Layer 7 of a small transformer language model trained on English Wikipedia (12 layers, counted from 0, width 128).
A neuron's activation on a vector x is SiLU(gate . x) times (in . x), where the dot is the dot product.

Input weights of the MLP neurons that the questions are about. A number n stands for n times 0.008.
n29 gate: -22 9 -1 16 -37 16 -21 -4 -15 48 22 -3 9 18 -23 4 -1 6 -12 -18 6 12 -9 8 -23 11 1 -4 -4 -12 16 38 -2 10 -34 3 24 -24 17 1 -26 18 -13 -4 -5 11 -47 -24 4 40 -10 34 -45 -3 -30 62 9 -15 16 16 13 10 22 -3 35 6 -9 -3 18 -44 3 -23 -8 39 -17 -28 -11 -3 -49 -18 -47 3 -20 21 1 -22 -13 24 -10 20 0 -15 45 9 -23 3 21 3 -6 -30 2 -19 -11 -23 8 -27 35 -25 -13 -36 -35 4 1 -18 -29 -28 15 -7 -2 18 29 -17 -2 -29 -13 17 0 -10
n47 gate: -32 -29 -19 23 19 15 6 -7 1 -28 2 17 33 47 6 28 -32 33 -5 19 8 -2 13 -6 -7 1 20 -5 15 12 -15 21 43 12 -3 5 -4 -44 42 -26 -15 -9 0 13 16 1 -1 -28 30 15 1 -24 1 -31 -27 -16 -14 -31 -3 9 -43 -12 -11 3 -41 -2 35 7 -26 53 -9 6 -60 -17 21 -27 -3 24 36 -35 5 45 4 4 22 -16 -12 -6 -16 -15 -22 18 -13 -16 5 -10 14 -6 1 -5 -29 6 9 10 -11 24 -33 9 -7 -12 -11 -41 34 -5 18 -17 24 6 -4 32 -20 -13 -32 2 13 -27 -1 -16
n55 gate: 21 29 -49 -3 52 33 -31 10 -26 -17 -15 23 -1 -29 18 14 2 10 -26 12 12 30 -22 16 20 -36 -11 -1 -42 -3 -52 -32 6 5 14 21 1 0 17 -3 -25 -31 -23 -49 12 16 -12 14 -39 1 2 -8 -22 -5 34 -15 23 45 -21 -1 -24 1 3 -8 29 -33 26 -9 39 -5 4 4 -24 7 -13 9 -6 -20 20 12 -24 -19 19 -1 -25 53 -5 -19 12 41 -1 -44 -3 -11 26 4 0 -54 25 -12 4 13 -24 22 -4 -16 10 -39 -9 7 1 20 8 37 3 -9 21 18 -26 26 20 4 -5 11 -16 -28 6 26
n67 gate: 16 -8 -3 -4 -25 -20 3 -30 7 -45 11 27 -16 -1 31 -9 5 3 -27 -19 -54 -19 9 7 5 36 8 35 -8 14 -9 28 18 58 6 -12 14 -15 -50 4 -14 -18 26 21 5 -37 -10 -30 26 7 -25 6 34 -28 3 5 -6 -2 20 5 9 3 14 -6 5 12 -32 16 5 6 -31 11 1 -6 38 -4 -22 19 3 19 -19 -10 -14 -19 -22 17 29 15 -1 -13 0 35 -30 -21 20 -22 -30 -20 -21 -6 16 17 21 26 2 -1 7 -15 -19 21 22 -25 26 5 43 -24 15 -44 7 13 2 -20 -19 -56 -21 -5 32 -26
n83 gate: -10 17 31 16 13 0 24 8 46 5 22 -13 -2 -21 -17 -28 15 21 -37 -1 -42 -35 -46 3 12 -18 47 8 -16 -5 1 7 27 40 -4 -21 -48 28 -14 -27 7 10 -15 37 10 13 -1 -36 11 11 2 -26 -8 33 -20 25 15 9 -12 2 18 -29 32 -37 15 -23 3 -13 8 -36 -1 1 4 -16 28 -17 24 29 5 -59 4 50 -24 1 25 -30 10 -19 34 -22 37 -26 29 16 -37 -4 69 13 29 -18 7 1 -26 5 26 -6 21 12 -27 -34 -33 14 -28 34 -8 -25 -37 -21 -54 -16 18 -8 -5 24 31 7 13 11
n85 gate: 7 -12 -26 -37 -3 0 -34 -26 26 -9 32 -5 51 27 18 7 -24 6 7 5 5 -3 -12 -19 -8 -16 -26 36 9 1 -5 37 47 -26 5 -1 9 -24 -42 -5 24 13 5 12 -57 -5 -35 13 -15 18 -13 6 8 36 14 23 25 17 -35 -31 -5 -22 29 3 -14 -26 24 -2 3 13 10 -22 11 6 23 3 -9 22 17 7 22 29 -21 5 1 18 -13 -8 -33 30 10 -20 29 -4 -27 16 15 -4 30 63 -9 19 -4 -31 1 -31 23 -11 -7 21 19 -30 -42 63 13 3 11 -43 -30 12 -14 -1 -27 9 1 13 26 10
n86 gate: -6 8 -16 19 8 -13 -49 -27 10 -16 -16 19 18 -16 5 -6 16 -19 13 4 -3 28 -14 27 -34 -56 20 10 49 5 7 -7 33 39 18 -9 4 18 23 28 18 -3 1 5 -2 -27 13 -20 30 -47 16 14 7 14 21 12 -36 7 2 25 21 11 12 22 6 13 10 2 -11 -29 16 7 -6 1 -20 -8 1 -22 13 32 -14 7 -22 30 -16 37 1 -40 -8 7 -2 2 12 6 -19 17 -10 -13 2 27 3 10 21 -2 -24 -14 -7 33 8 -1 23 -4 -4 -2 14 7 20 9 -7 -5 24 -25 6 -5 17 24 20 5
n106 gate: 14 -36 19 3 18 -9 -10 -26 -20 -3 -49 -12 35 60 3 8 13 11 22 11 -11 -5 10 -7 -19 -18 3 3 7 -7 20 5 7 -2 5 34 6 17 -17 21 28 -17 25 -4 -14 29 -11 -37 22 -3 -35 -36 3 0 10 -18 -12 15 -26 -16 21 7 6 -13 -15 -24 52 15 -52 -6 16 -1 -5 40 20 37 6 -6 -24 -4 -13 9 5 -20 12 -38 -30 -5 -27 -48 70 -5 21 -24 -20 -11 30 20 16 -24 36 -8 15 -8 8 42 -1 25 -41 14 -3 -20 30 -23 24 -31 5 24 7 9 -7 18 2 -1 13 -10 36 -23
n132 gate: 36 40 -25 -46 53 -22 4 -20 12 14 8 12 -6 8 4 14 6 -35 -4 19 1 -2 -17 -24 8 -24 -5 26 -15 -7 8 -36 28 -43 28 21 34 -10 -38 -23 -14 15 24 2 45 -3 1 0 -14 -28 -15 -9 -10 -52 -22 -3 -15 4 -28 -16 -6 30 16 -18 6 14 -14 -12 38 -1 -10 -48 44 -9 7 -1 -2 80 41 -6 6 3 -8 36 -18 -17 3 12 16 -21 -27 -44 24 -24 18 -9 -27 -39 -10 -35 -8 8 -8 25 6 5 -27 -4 0 -14 -34 13 -51 3 26 11 27 -19 16 -5 -40 24 -18 0 30 -7 53 -7
n179 gate: -5 -11 -16 33 -18 -22 -59 -14 29 -6 25 -23 39 14 8 -24 -43 19 44 -17 33 -9 13 -37 1 1 -25 4 39 -30 -7 12 10 0 8 -43 32 7 20 -3 23 -24 -23 11 -5 51 -8 15 8 -23 -46 -25 35 -28 19 10 19 -22 -1 -9 -9 -9 -10 -20 -20 -23 -29 -9 4 -15 -9 -18 25 23 -11 -33 18 -14 -9 34 -10 -8 18 11 -47 -2 1 -38 41 -21 32 -11 -20 17 9 20 -7 -14 -17 -8 2 -10 -13 -26 -9 5 3 -10 53 -32 7 -46 -9 -10 -48 2 -5 -1 -22 41 -10 -7 -6 -20 -32 -5 11 11
n245 gate: 13 -1 29 -34 41 7 -23 8 2 33 44 13 -8 -2 -48 -2 50 11 -16 -8 6 -34 -49 11 23 -13 -33 11 -72 17 -16 14 15 -22 -32 31 35 15 -4 -17 8 -25 -5 -3 -6 -6 -3 -3 7 16 0 9 -19 -11 4 -14 -3 14 9 -1 -3 15 20 0 13 -31 1 36 9 -39 39 -34 -1 -11 12 2 -36 -7 16 -47 16 5 -1 12 -3 28 28 36 4 17 -9 -39 -39 -3 7 23 6 -19 -11 -1 1 9 -20 44 18 -28 -5 11 -20 30 33 -6 26 28 -7 -10 6 22 7 -41 -22 -36 58 57 19 -3 5 -41
n303 gate: -34 18 16 -18 -22 -1 -11 -10 30 36 -12 -21 14 21 15 -32 41 79 -26 -52 -14 18 -11 2 39 2 5 45 -28 30 -18 68 9 -18 2 40 2 -39 -31 -13 3 3 6 6 37 -36 15 11 -1 5 -9 18 -20 19 38 -5 -15 -4 -11 -42 17 61 22 0 -23 2 2 30 -24 8 24 -47 -15 27 12 6 -28 16 26 12 -27 26 0 -11 18 9 -20 -45 -27 18 49 -8 14 18 -31 16 0 -5 -14 26 40 8 -14 -33 -6 -10 45 15 11 -12 -8 3 -28 40 -2 -33 53 -14 -42 -44 41 -10 3 -21 -14 8 -29 23
n316 gate: 46 40 -25 -41 -29 22 -31 14 -22 1 -3 8 -1 20 10 32 -3 4 -18 -11 -11 -31 -13 8 25 30 -18 11 26 9 24 -35 22 17 -42 -22 1 -2 -5 3 3 -5 5 20 30 -24 -14 -15 -16 61 -36 -8 -12 7 29 -22 -18 39 9 -24 -11 11 -22 47 28 -30 -7 14 10 16 18 -1 6 16 -11 -26 -15 12 -30 -6 -28 19 7 35 16 1 22 26 40 13 -5 5 -43 -15 -10 4 3 -35 22 33 -27 31 6 -27 8 -20 -38 2 6 14 -2 23 -52 -1 9 -38 -6 36 15 -23 20 14 -11 -20 -4 -5 -48 3
n29 in: 39 18 -13 10 6 15 -17 -11 45 0 16 -14 -4 41 24 -34 -22 5 4 -23 8 2 -37 -3 20 9 23 -33 44 -7 -47 -22 -7 -44 5 26 -6 -8 43 -18 -1 -9 -8 5 19 -26 17 36 -27 7 -20 -10 -1 20 9 0 14 -2 2 8 -29 10 26 16 26 2 29 14 1 -2 17 41 1 -8 22 -18 -11 -12 52 4 8 -12 -1 51 -8 -31 -8 -42 -7 4 6 -6 -3 -28 -1 22 -10 24 40 27 -9 -12 13 -17 1 16 13 -46 7 -2 -27 16 1 -3 23 -3 4 0 -12 6 31 5 20 17 -20 -1 26 -39
n47 in: 0 -10 -25 38 -21 -20 -1 -1 -33 16 -22 0 6 13 -31 -23 32 14 -7 14 -9 -31 46 4 -27 8 -34 -21 26 -43 2 -25 -9 -11 -6 4 -23 -50 20 -28 -25 -22 15 -11 -4 39 -28 -14 22 33 11 -17 1 10 47 4 -12 19 -37 -21 -11 10 -1 42 -36 -29 2 32 -4 34 -30 19 -31 -25 7 -6 34 -1 15 44 6 -24 -26 12 -33 20 -6 17 -31 -19 1 14 -4 -16 35 -19 19 21 6 -9 27 9 47 16 49 35 7 1 -36 23 -3 -22 25 6 20 3 43 31 -4 -9 -8 -32 -32 1 30 -11 24 6
n55 in: 8 8 16 -22 -11 -12 20 -20 10 28 -39 1 21 -23 -27 -10 15 -8 23 -28 -10 26 -27 -41 25 10 2 6 -28 -11 26 -12 -10 -18 17 35 19 21 -21 -4 36 -2 -12 9 7 2 11 0 5 -9 3 4 18 -10 15 5 -49 -17 -10 -16 -5 8 -4 14 16 26 4 4 -9 24 -16 2 -27 -19 10 -21 19 1 8 -15 -8 37 22 15 12 -18 20 -30 1 3 48 30 29 0 -11 10 60 5 26 28 33 -46 23 19 28 -35 1 41 -10 39 -9 -18 -25 -1 -36 -36 -1 -11 5 1 4 -33 25 1 35 -2 -26 -46
n67 in: -9 21 -7 -21 6 22 27 -7 15 28 -24 23 32 -14 3 7 27 12 -8 26 11 7 11 4 -12 -1 17 46 -8 -10 -31 -29 -8 24 2 -6 -3 27 -4 -5 8 -8 -1 -27 25 37 9 -16 17 11 -9 -5 -21 -1 2 23 29 -14 21 22 2 13 31 -22 -36 63 59 7 -24 33 8 -9 26 23 -28 44 -31 -10 2 -31 18 31 18 41 11 -17 7 -13 5 23 11 -8 -4 26 6 -1 2 -26 -3 17 1 6 65 -11 13 6 2 -4 6 5 5 9 -1 24 8 -3 9 39 -12 -12 -32 4 32 23 24 11 -47 28
n83 in: 21 -21 -28 21 36 1 37 -11 -19 57 16 30 30 13 -19 21 -18 -4 -20 66 -30 -9 15 -24 -32 22 -22 -19 -20 29 -18 27 -16 -5 -34 24 13 -21 23 -19 1 -15 -33 12 -29 -33 24 -20 -20 -10 -6 5 -16 11 57 -11 7 -9 -10 -13 36 1 1 -28 -17 4 -2 2 4 5 -21 13 -9 18 42 33 -9 -2 17 21 -4 -24 -39 25 -24 -43 -1 23 16 16 -6 -7 -7 -17 6 78 0 -9 11 -31 -10 5 2 -9 36 6 9 6 -12 -9 -37 16 16 -2 26 11 28 -25 25 14 -16 -3 10 -35 -31 -4 24 -51
n85 in: -29 34 9 10 -8 -5 -31 -7 49 3 10 -51 19 9 20 -4 -3 -6 -78 -55 -13 -35 13 -11 -48 5 -7 -1 -33 15 -20 10 -7 25 -11 38 -47 14 -9 -21 -33 38 -30 15 -22 30 28 12 8 12 -17 -2 -45 -58 -18 -11 -18 46 5 -28 -29 13 19 -21 0 11 15 27 -1 -77 2 -4 18 -12 9 -5 -6 3 -13 4 -4 -20 16 -16 17 11 26 -22 9 -10 -11 31 -32 -19 29 7 4 -5 -29 -16 -7 14 4 3 19 -7 19 -19 20 23 42 -47 10 12 55 9 -5 -1 7 57 13 -8 -23 -13 -1 -14 18 36
n86 in: 25 -20 2 -1 -17 10 8 -14 -16 12 -76 -32 28 -1 18 21 -13 33 14 -22 36 16 -49 -11 -35 31 -10 -1 -20 21 -22 29 8 -6 -21 0 -10 1 -25 1 18 -19 -8 -40 -13 -5 7 22 27 0 35 -23 7 20 -23 1 -1 10 10 -21 29 31 -21 -26 8 5 24 7 29 -7 27 7 25 -8 5 -2 37 1 -21 -22 12 24 -25 46 -8 32 1 -2 -1 -19 -9 -6 29 8 -31 -41 -7 12 -7 -12 -43 -4 -7 -1 0 18 39 -21 -23 -16 -18 -23 32 17 23 15 9 -12 17 3 37 11 22 24 -6 1 2 10
n106 in: -16 -5 -6 9 12 32 -2 2 28 -36 8 13 2 -35 36 23 -14 4 -17 -39 -1 -33 -2 -1 -23 -14 -19 -3 -37 -16 2 36 2 12 -2 -17 -23 -34 8 -5 -23 -28 -3 -12 13 -6 -52 26 -10 -11 -95 -26 35 42 -31 50 -48 -8 -5 0 31 -33 11 27 -4 -15 13 14 26 -6 15 1 -8 30 -24 -29 -19 22 -10 8 -4 -3 -5 16 -11 -6 2 -6 26 40 -4 -10 7 -14 -8 -1 -6 59 -26 -2 1 7 -9 5 -8 -22 -17 0 39 -13 -18 -5 63 36 38 -31 0 -17 -32 -15 -7 -5 -14 -7 -8 -22 -5 -13
n132 in: 17 -56 -10 -1 5 -43 17 7 -4 5 -27 -20 -4 29 3 -4 -6 34 -2 12 -18 13 9 -15 3 -42 -73 -47 -3 2 -1 -36 22 -9 15 -13 -3 24 -29 -33 -1 -5 23 -4 57 -1 13 4 4 11 23 28 -7 4 -35 -17 17 1 -4 -20 51 -12 -7 -12 -10 0 -24 18 -26 6 8 -3 -46 -22 5 -4 -55 16 -41 46 8 -5 18 16 4 38 9 28 11 17 -21 7 36 -47 6 10 -5 17 1 -1 16 24 -21 -30 46 1 6 68 15 -13 -17 12 -12 40 46 -53 -7 -14 -10 17 -4 -20 11 -61 6 -44 10 1
n179 in: 23 -15 -36 -1 -21 -32 -34 27 0 -5 -10 7 -7 17 -22 16 -28 -11 -1 -16 15 -11 4 24 -11 -9 0 -21 15 8 19 -10 -19 -1 1 -24 23 -6 -16 -23 -31 -19 19 14 -27 49 -19 16 27 -9 -28 -36 -6 -4 10 -7 46 22 -6 -20 -18 -29 -27 23 -9 7 20 -31 -63 13 28 -38 16 29 -11 -34 -35 12 5 -39 1 -9 5 36 -41 39 -14 -5 -6 -5 -41 -10 -38 15 11 -23 -11 -9 -14 -26 -11 20 -21 -4 -37 0 -24 8 37 19 -15 3 20 16 -10 4 3 -27 1 0 18 6 43 16 -7 2 22 28
n245 in: -7 32 -4 17 24 8 -17 20 -10 3 -9 8 -37 21 22 -17 -15 12 -4 -23 3 17 -15 20 15 -14 14 26 -14 -30 -8 -11 0 -2 -20 13 -19 10 6 -26 -4 -1 -57 16 -1 16 -15 -11 53 -22 28 -2 -39 12 -35 45 -1 1 -50 14 1 1 19 0 17 -25 9 19 10 -35 12 -27 10 -8 61 17 -22 -42 10 12 15 20 4 -12 -5 40 -8 44 -49 -12 -31 27 -5 -5 -12 27 -13 42 -5 -12 29 -24 -26 -4 7 6 -1 17 36 8 -14 -10 -27 7 -15 13 16 -25 13 5 22 5 33 8 -1 39 -3 -3
n303 in: -7 -16 -18 -18 16 -30 -2 10 -27 13 4 -20 10 17 5 56 -7 -14 -2 -29 -15 20 -60 -44 10 -20 -31 5 -1 5 13 31 35 -5 9 32 -16 -11 -5 -17 54 18 6 -1 -57 16 -53 2 -41 -60 -27 51 17 3 -1 34 1 28 0 -25 -2 2 -8 14 50 -55 42 26 -10 37 13 -12 -17 32 24 -21 25 -15 0 -45 50 -8 13 -23 24 15 -15 29 6 14 -44 -32 -8 -1 35 -1 25 53 -23 -18 1 8 -2 -25 -8 -53 -4 -34 -3 -1 20 -26 23 -20 12 8 -2 -22 16 -8 -9 24 -31 21 11 47 -20 -21
n316 in: 6 21 12 -32 10 4 -3 -1 -41 -28 21 30 -11 6 -14 56 80 17 2 13 -56 31 34 44 -23 28 37 -31 9 9 -4 -19 11 -5 20 6 13 -14 -25 -4 -2 -25 31 -16 -8 -20 -19 -11 -22 -2 -12 -11 0 2 11 -13 0 15 22 -60 6 5 -24 2 5 -2 24 11 7 18 -16 42 15 33 16 -5 38 -30 41 52 23 -3 -18 43 -4 -20 2 -3 -22 14 15 -7 -51 6 -31 27 -50 14 25 27 -24 -5 22 -13 53 -17 -47 29 -23 40 23 8 -1 28 -17 -45 -7 -40 -11 -57 -1 -18 -43 -42 -12 35 28 30

Each question shows a token from some text and the vector x that enters the MLP there. A number n stands for n times 0.044.

"ows": 9 -8 -13 15 7 -21 -21 -25 -18 -36 6 4 24 -33 1 -10 13 -15 -7 19 -4 42 -22 -20 -13 6 -13 -19 5 4 -12 -29 -20 -20 -9 -11 8 18 -24 1 4 36 -4 -31 -11 11 2 13 -26 -9 -2 17 13 -30 -11 19 -20 19 -15 1 -17 10 6 20 6 28 -31 2 -32 -7 3 21 10 14 26 -19 -24 26 18 -9 23 26 -29 41 0 -3 8 18 -4 -6 7 7 -7 17 22 -6 -26 4 -60 -4 -37 -24 22 -18 13 4 -9 19 -19 -4 9 2 -4 -13 31 3 48 -24 14 3 -3 -4 32 -7 -7 -11 4 -13
Which three neurons fire most, strongest first? n132, n86, n67

" dep": 9 28 11 -15 6 5 11 -3 -7 -33 9 -17 1 22 -5 -12 -6 26 -34 -8 18 3 1 -34 -4 16 13 6 11 12 -23 7 -8 11 8 -7 5 24 5 12 -22 13 3 12 -24 4 -27 4 24 22 -21 24 4 10 8 39 -2 -10 11 30 -1 -4 32 30 -28 7 2 28 -34 -4 22 13 -18 -38 10 -33 1 1 7 -25 10 4 -11 5 -17 -26 10 -20 -22 22 8 -17 -22 -7 8 -22 6 -12 10 16 -9 -18 -14 -22 -17 0 8 1 -9 6 21 26 -9 -4 -21 21 10 3 -17 -5 -31 83 13 -21 -27 9 -34 3
Which neuron lights up most? n29

"ing": 3 -17 10 22 2 7 -30 0 -30 -16 -9 1 7 -9 2 13 -5 4 -18 12 -3 64 -23 -28 2 -1 28 6 -3 14 -21 19 -1 -18 21 -10 -32 -2 0 15 7 44 1 -21 -4 2 -13 16 -1 10 -8 20 -16 -29 12 26 -8 19 6 5 -8 6 17 -9 -4 10 -28 5 -47 -1 5 10 -29 -36 12 12 -36 -15 5 -28 7 -22 8 -4 0 -27 -17 15 -20 24 0 -29 16 -2 36 21 -21 22 -28 -16 -9 -13 -23 14 15 -7 -20 47 8 -2 18 2 -1 -12 -5 -25 -8 15 -5 -12 2 15 9 -5 -15 -8 24 22
The two highest activations, in order: n303, n245

"orld": -4 -32 -3 -10 15 -19 10 28 -18 -12 11 -2 1 -18 -19 -48 -31 -18 -15 31 -10 -5 -13 -16 14 -9 33 -19 -5 16 -22 -1 -13 3 -17 -32 -15 -2 -18 10 -1 36 -21 -29 2 -3 6 -7 2 5 22 47 23 12 0 10 -33 6 21 0 -17 2 17 5 5 -7 -11 28 -8 5 -3 30 -5 35 23 -14 -14 -6 -1 -12 -10 20 4 20 14 -19 -7 30 -15 -12 -3 22 -23 19 23 14 -14 -7 -59 10 -19 -12 -11 -14 21 -1 -21 -12 -23 23 -1 1 7 -14 18 36 13 11 -1 -4 -38 9 18 -21 -31 -19 22 23
Which neuron fires most, and how strongly? n55, at about 0.55

".": -24 12 -20 -23 8 -6 -19 -35 -6 0 13 2 13 -30 -4 -9 -14 -22 -13 -7 18 2 -27 -13 -5 5 29 22 -11 18 -33 -17 -3 6 26 -19 -20 17 -6 25 -9 7 14 -27 11 1 6 19 9 6 -17 3 1 6 19 6 -36 0 9 -2 8 -4 -20 -24 -14 -16 26 19 -50 -13 14 20 -23 2 -6 7 -23 13 -37 -25 1 -7 -3 26 -16 -18 0 22 -18 -14 19 6 16 39 19 -27 -1 14 21 -23 -40 12 -15 -23 12 -6 -3 13 3 34 12 -1 3 0 -1 37 15 -12 -8 0 -2 0 13 -35 -55 -30 14 23
Which three neurons fire most, strongest first? n86, n106, n67

"uring": -14 7 16 -13 2 -22 -5 6 1 -38 41 -1 26 17 -1 4 -16 -4 -2 -20 35 -6 14 2 -7 -2 21 -3 7 5 -1 5 0 -16 16 -21 0 39 14 15 0 12 -10 -17 3 -3 -7 21 14 11 -16 10 22 -4 -6 33 -4 19 -11 -14 9 31 -24 5 17 33 -2 7 13 2 16 -1 -51 12 37 3 -31 -23 -45 -18 18 -21 -28 27 18 -23 10 10 -30 8 -24 6 -10 7 26 -23 -6 9 -6 16 -13 -2 -37 -9 -1 13 14 12 -7 -14 5 24 25 11 -1 10 20 -12 -29 -9 -37 0 -11 -25 -20 -24 13 -8
The two highest activations, in order: n29, n55

",": -18 -25 18 -9 0 -6 -7 -5 -17 -13 6 -11 37 -35 10 -4 -17 10 -17 -5 13 10 -23 -25 7 3 10 12 -16 -3 -29 11 3 17 8 -27 -13 20 -1 11 -11 1 -4 -14 14 2 -3 20 14 11 -30 18 21 8 -18 10 -39 20 7 5 -9 -10 -11 -4 -8 -23 11 38 -34 -14 12 14 -63 10 39 20 -30 5 2 -14 25 -14 -4 34 -12 -18 -7 14 -33 -2 7 -21 7 14 38 -13 13 6 0 4 -45 -8 -29 -21 6 -7 -7 39 -18 12 -11 12 0 -4 13 35 11 6 -15 -7 -4 -10 5 -42 -18 -9 14 24
Which neuron fires most, and how strongly? n106, at about 3

"ient": -17 -22 30 -8 -22 14 -14 -2 -9 -14 23 -34 11 -37 -11 -21 -18 2 6 -5 13 8 0 0 14 3 -4 1 1 -29 -24 -9 19 8 6 5 -11 33 4 16 23 9 -19 -64 -10 -3 -3 11 6 -8 12 4 -2 20 -10 22 -12 32 -33 3 -2 -3 18 -2 -12 14 -2 15 5 -10 14 40 -43 11 19 -22 -11 -28 8 -8 18 7 -26 39 -29 1 -2 17 -23 -3 -2 8 11 10 17 -11 6 -25 -15 22 -12 4 -26 3 -8 -2 -33 -13 -23 12 26 0 -29 13 25 2 34 34 -13 -25 -10 3 21 -31 -31 3 -16 22
Which three neurons fire most, strongest first? n86, n245, n83

"ine": -19 -5 30 -2 -21 8 -36 11 -7 -1 4 1 -12 -37 12 -19 -13 -25 -9 7 12 12 0 -12 -2 -4 19 -21 -13 2 -22 13 -4 -5 24 -21 1 40 -13 9 -26 42 -35 -60 15 8 5 -5 5 -18 6 22 20 -3 5 23 -27 28 -25 -22 8 14 -1 29 -1 -13 -26 42 -23 30 5 48 -18 21 0 -13 -2 -5 -6 -15 -22 27 2 13 5 7 21 7 -7 -1 -3 -15 -3 11 30 -27 -27 -3 -42 -10 -5 -20 -7 4 -11 17 -4 1 -6 17 -16 -12 0 17 -1 18 4 15 -24 -10 -6 11 28 -15 2 10 16 -17
The two highest activations, in order: n86, n83

"inn": 14 0 16 13 -4 1 -5 11 -4 -13 -19 -34 1 -24 -17 7 22 7 16 6 19 13 -11 -17 38 15 23 -22 18 10 -10 5 -42 19 15 -29 -2 16 35 -1 9 19 -21 -35 -20 29 10 40 28 15 18 13 -7 -28 6 17 -41 -7 -5 3 -13 -15 -16 -25 -18 45 -10 23 -17 -2 -15 29 -5 -8 35 -15 -38 -5 9 -3 2 5 -33 15 25 -21 -19 1 -32 23 12 -9 -17 7 27 -16 -1 9 9 -11 -27 -3 -23 -8 1 -12 -15 5 -4 -7 17 13 -3 -25 10 20 26 -27 -19 2 -25 19 8 -21 -33 -2 15 -14
Which neuron lights up most? n106

"C": -7 7 19 33 -7 -9 -24 13 -33 -20 22 -10 -12 -6 22 -11 -5 -1 -9 3 12 0 9 0 2 1 4 -28 -21 7 -1 8 -28 30 10 -20 13 0 -5 -4 -15 32 -15 -42 -15 22 22 19 -16 -3 -4 7 18 0 10 31 -28 21 7 -18 -8 7 -14 17 -12 -11 7 30 -10 12 11 42 -6 18 44 0 -8 18 3 -3 24 11 1 2 -16 -11 -6 11 -11 10 8 8 2 38 25 -47 -15 1 -20 8 2 -15 -39 11 6 24 -4 33 3 6 -30 -1 -26 2 -3 8 26 9 -26 -33 -1 27 17 21 -25 -34 0 23
Which neuron lights up most? n83

" Phil": -3 -9 22 24 -9 -17 -5 -25 -35 -20 -3 11 -3 -15 -17 -5 -10 -18 -38 -8 4 14 -5 -13 -5 0 16 -1 -14 -23 12 -9 -2 46 -8 -21 -22 17 13 9 -19 14 19 2 -26 5 28 10 6 9 7 8 6 -4 -21 23 -12 60 30 13 19 5 -5 17 -12 8 -28 21 -42 11 -1 51 -24 -6 26 -21 1 -3 11 -10 22 11 -3 -4 -21 -7 -8 5 3 30 15 1 -22 -5 -2 -38 -16 12 -38 -12 -16 -9 -17 -19 7 10 -10 16 -15 11 -18 -21 -31 28 -14 26 -2 -5 -17 -2 -13 25 20 -29 -29 -6 -11 11
Which neuron lights up most? n29

"4": -22 -12 20 20 6 15 -4 9 -41 5 -12 1 18 -25 -15 -6 -12 1 -6 12 2 -6 -19 -20 26 22 9 -8 -15 -5 26 -2 14 12 24 -26 -24 12 -20 -4 1 -6 -22 -18 -13 9 3 55 4 -16 3 12 -4 0 9 44 -27 -8 -18 1 8 -8 -7 14 -11 16 5 24 -25 -10 25 41 -14 -29 10 -19 9 0 9 19 33 26 -8 41 -8 -31 9 5 -10 0 17 12 -12 25 -30 -32 1 -22 -27 -14 -18 -7 -39 3 3 19 -14 26 11 -10 17 3 -21 0 -13 11 42 6 -13 -42 10 18 18 3 -11 -10 23 4
The two highest activations, in order: n86, n85

"iv": -18 2 37 -11 3 -7 -5 -4 -22 -6 23 -39 18 1 -28 -35 26 2 5 26 29 -2 0 -16 -4 35 -13 -6 5 2 -3 -17 -7 -20 27 -22 17 32 10 -18 -19 3 -7 -6 -42 7 26 20 44 -15 10 15 -8 10 -4 8 -23 20 -3 -26 -34 20 -18 -40 -5 -3 -21 22 -18 -12 16 3 -27 18 28 -23 -21 10 -14 -7 -5 -18 -25 21 -16 -13 -2 -1 6 21 12 6 -17 -20 15 -2 32 -25 -2 17 -12 32 -12 -24 -29 -3 33 -17 -21 39 14 21 -21 1 -17 -1 7 12 -17 9 -22 13 -7 -35 20 -11 -15 11
Which neuron lights up most? n85

" |": -1 14 3 -2 6 6 -33 -14 -49 -27 4 14 2 -2 -36 -6 8 -14 -13 -9 5 19 -26 26 16 23 -9 5 15 1 -33 -10 -16 6 -11 -13 -17 5 -24 27 -5 10 -5 -20 14 26 3 -3 1 -8 -34 4 10 11 18 42 -41 -3 -5 19 -12 18 -24 -5 -3 20 -29 47 -32 -21 9 68 -25 25 1 14 -4 5 4 -27 18 -13 5 21 -32 -24 -24 9 -27 13 8 33 11 -3 14 6 -13 -2 -15 -16 -6 -20 -13 -13 -2 9 10 9 -13 3 5 22 -2 25 -1 4 29 -2 -19 -6 -21 10 29 -16 -17 1 -12 10
Which neuron lights up most? n67

"ent": 0 -45 4 -21 21 26 1 -4 -17 -21 -18 -7 17 -6 -31 11 -13 10 11 5 16 6 21 -5 16 2 35 -8 -14 -7 7 -25 -23 8 25 -30 -7 38 -33 34 13 21 -3 -50 -16 3 14 18 -3 14 15 21 17 0 -2 7 -5 3 -8 33 21 -14 4 -48 -4 19 -41 23 -6 -2 5 -7 0 -51 -3 -41 -7 -20 31 -5 13 -11 -24 25 -21 5 -4 19 -12 -14 19 -13 -17 13 37 2 -10 -13 -2 -29 11 -36 -20 15 20 2 -26 -4 -17 9 17 -4 -6 -7 13 6 -9 13 -5 4 -38 -4 24 0 -8 -3 -1 31
Which neuron lights up most? n106

" Th": 1 33 38 -27 26 -18 -8 -19 -16 -11 10 6 21 6 -11 -14 9 2 -6 -32 -4 8 -54 -15 -8 25 30 -2 -3 -29 -1 5 -5 4 13 -7 -33 17 1 9 10 15 -16 15 25 3 14 29 5 16 5 10 23 -17 -13 23 14 2 -10 -9 -3 3 34 -5 26 31 11 45 -42 -23 3 10 -36 -1 8 -15 -12 1 -8 -9 12 -9 -25 -7 6 -8 -5 8 -25 8 -11 -7 -13 3 4 -34 -13 19 15 -22 -22 -7 -35 -13 23 18 -7 5 -9 -11 23 -4 -19 14 -21 24 -29 -13 -31 23 -25 -6 17 -23 3 -1 10 -22
The two highest activations, in order: n245, n29

" to": 0 -11 11 -2 11 -15 8 -30 -12 -17 9 1 24 -6 -13 -14 5 18 -17 7 3 27 6 -13 14 20 11 8 0 5 0 -13 -15 -5 31 -11 4 27 -15 8 -27 15 -6 -26 11 12 -1 4 19 -10 -22 24 10 35 26 4 0 33 -3 15 -23 -2 4 -12 -3 17 -8 31 -43 2 29 25 -65 6 5 6 -19 -33 -9 -18 -1 -14 8 33 -7 -25 -5 10 -14 12 -17 -8 -24 -4 25 0 1 -3 25 -18 -39 -2 -5 -15 -22 11 -15 -11 1 1 16 -14 21 5 8 20 18 -7 -37 -7 -28 -11 11 -9 -21 -38 -8 13
Which neuron fires most, and how strongly? n47, at about 1.2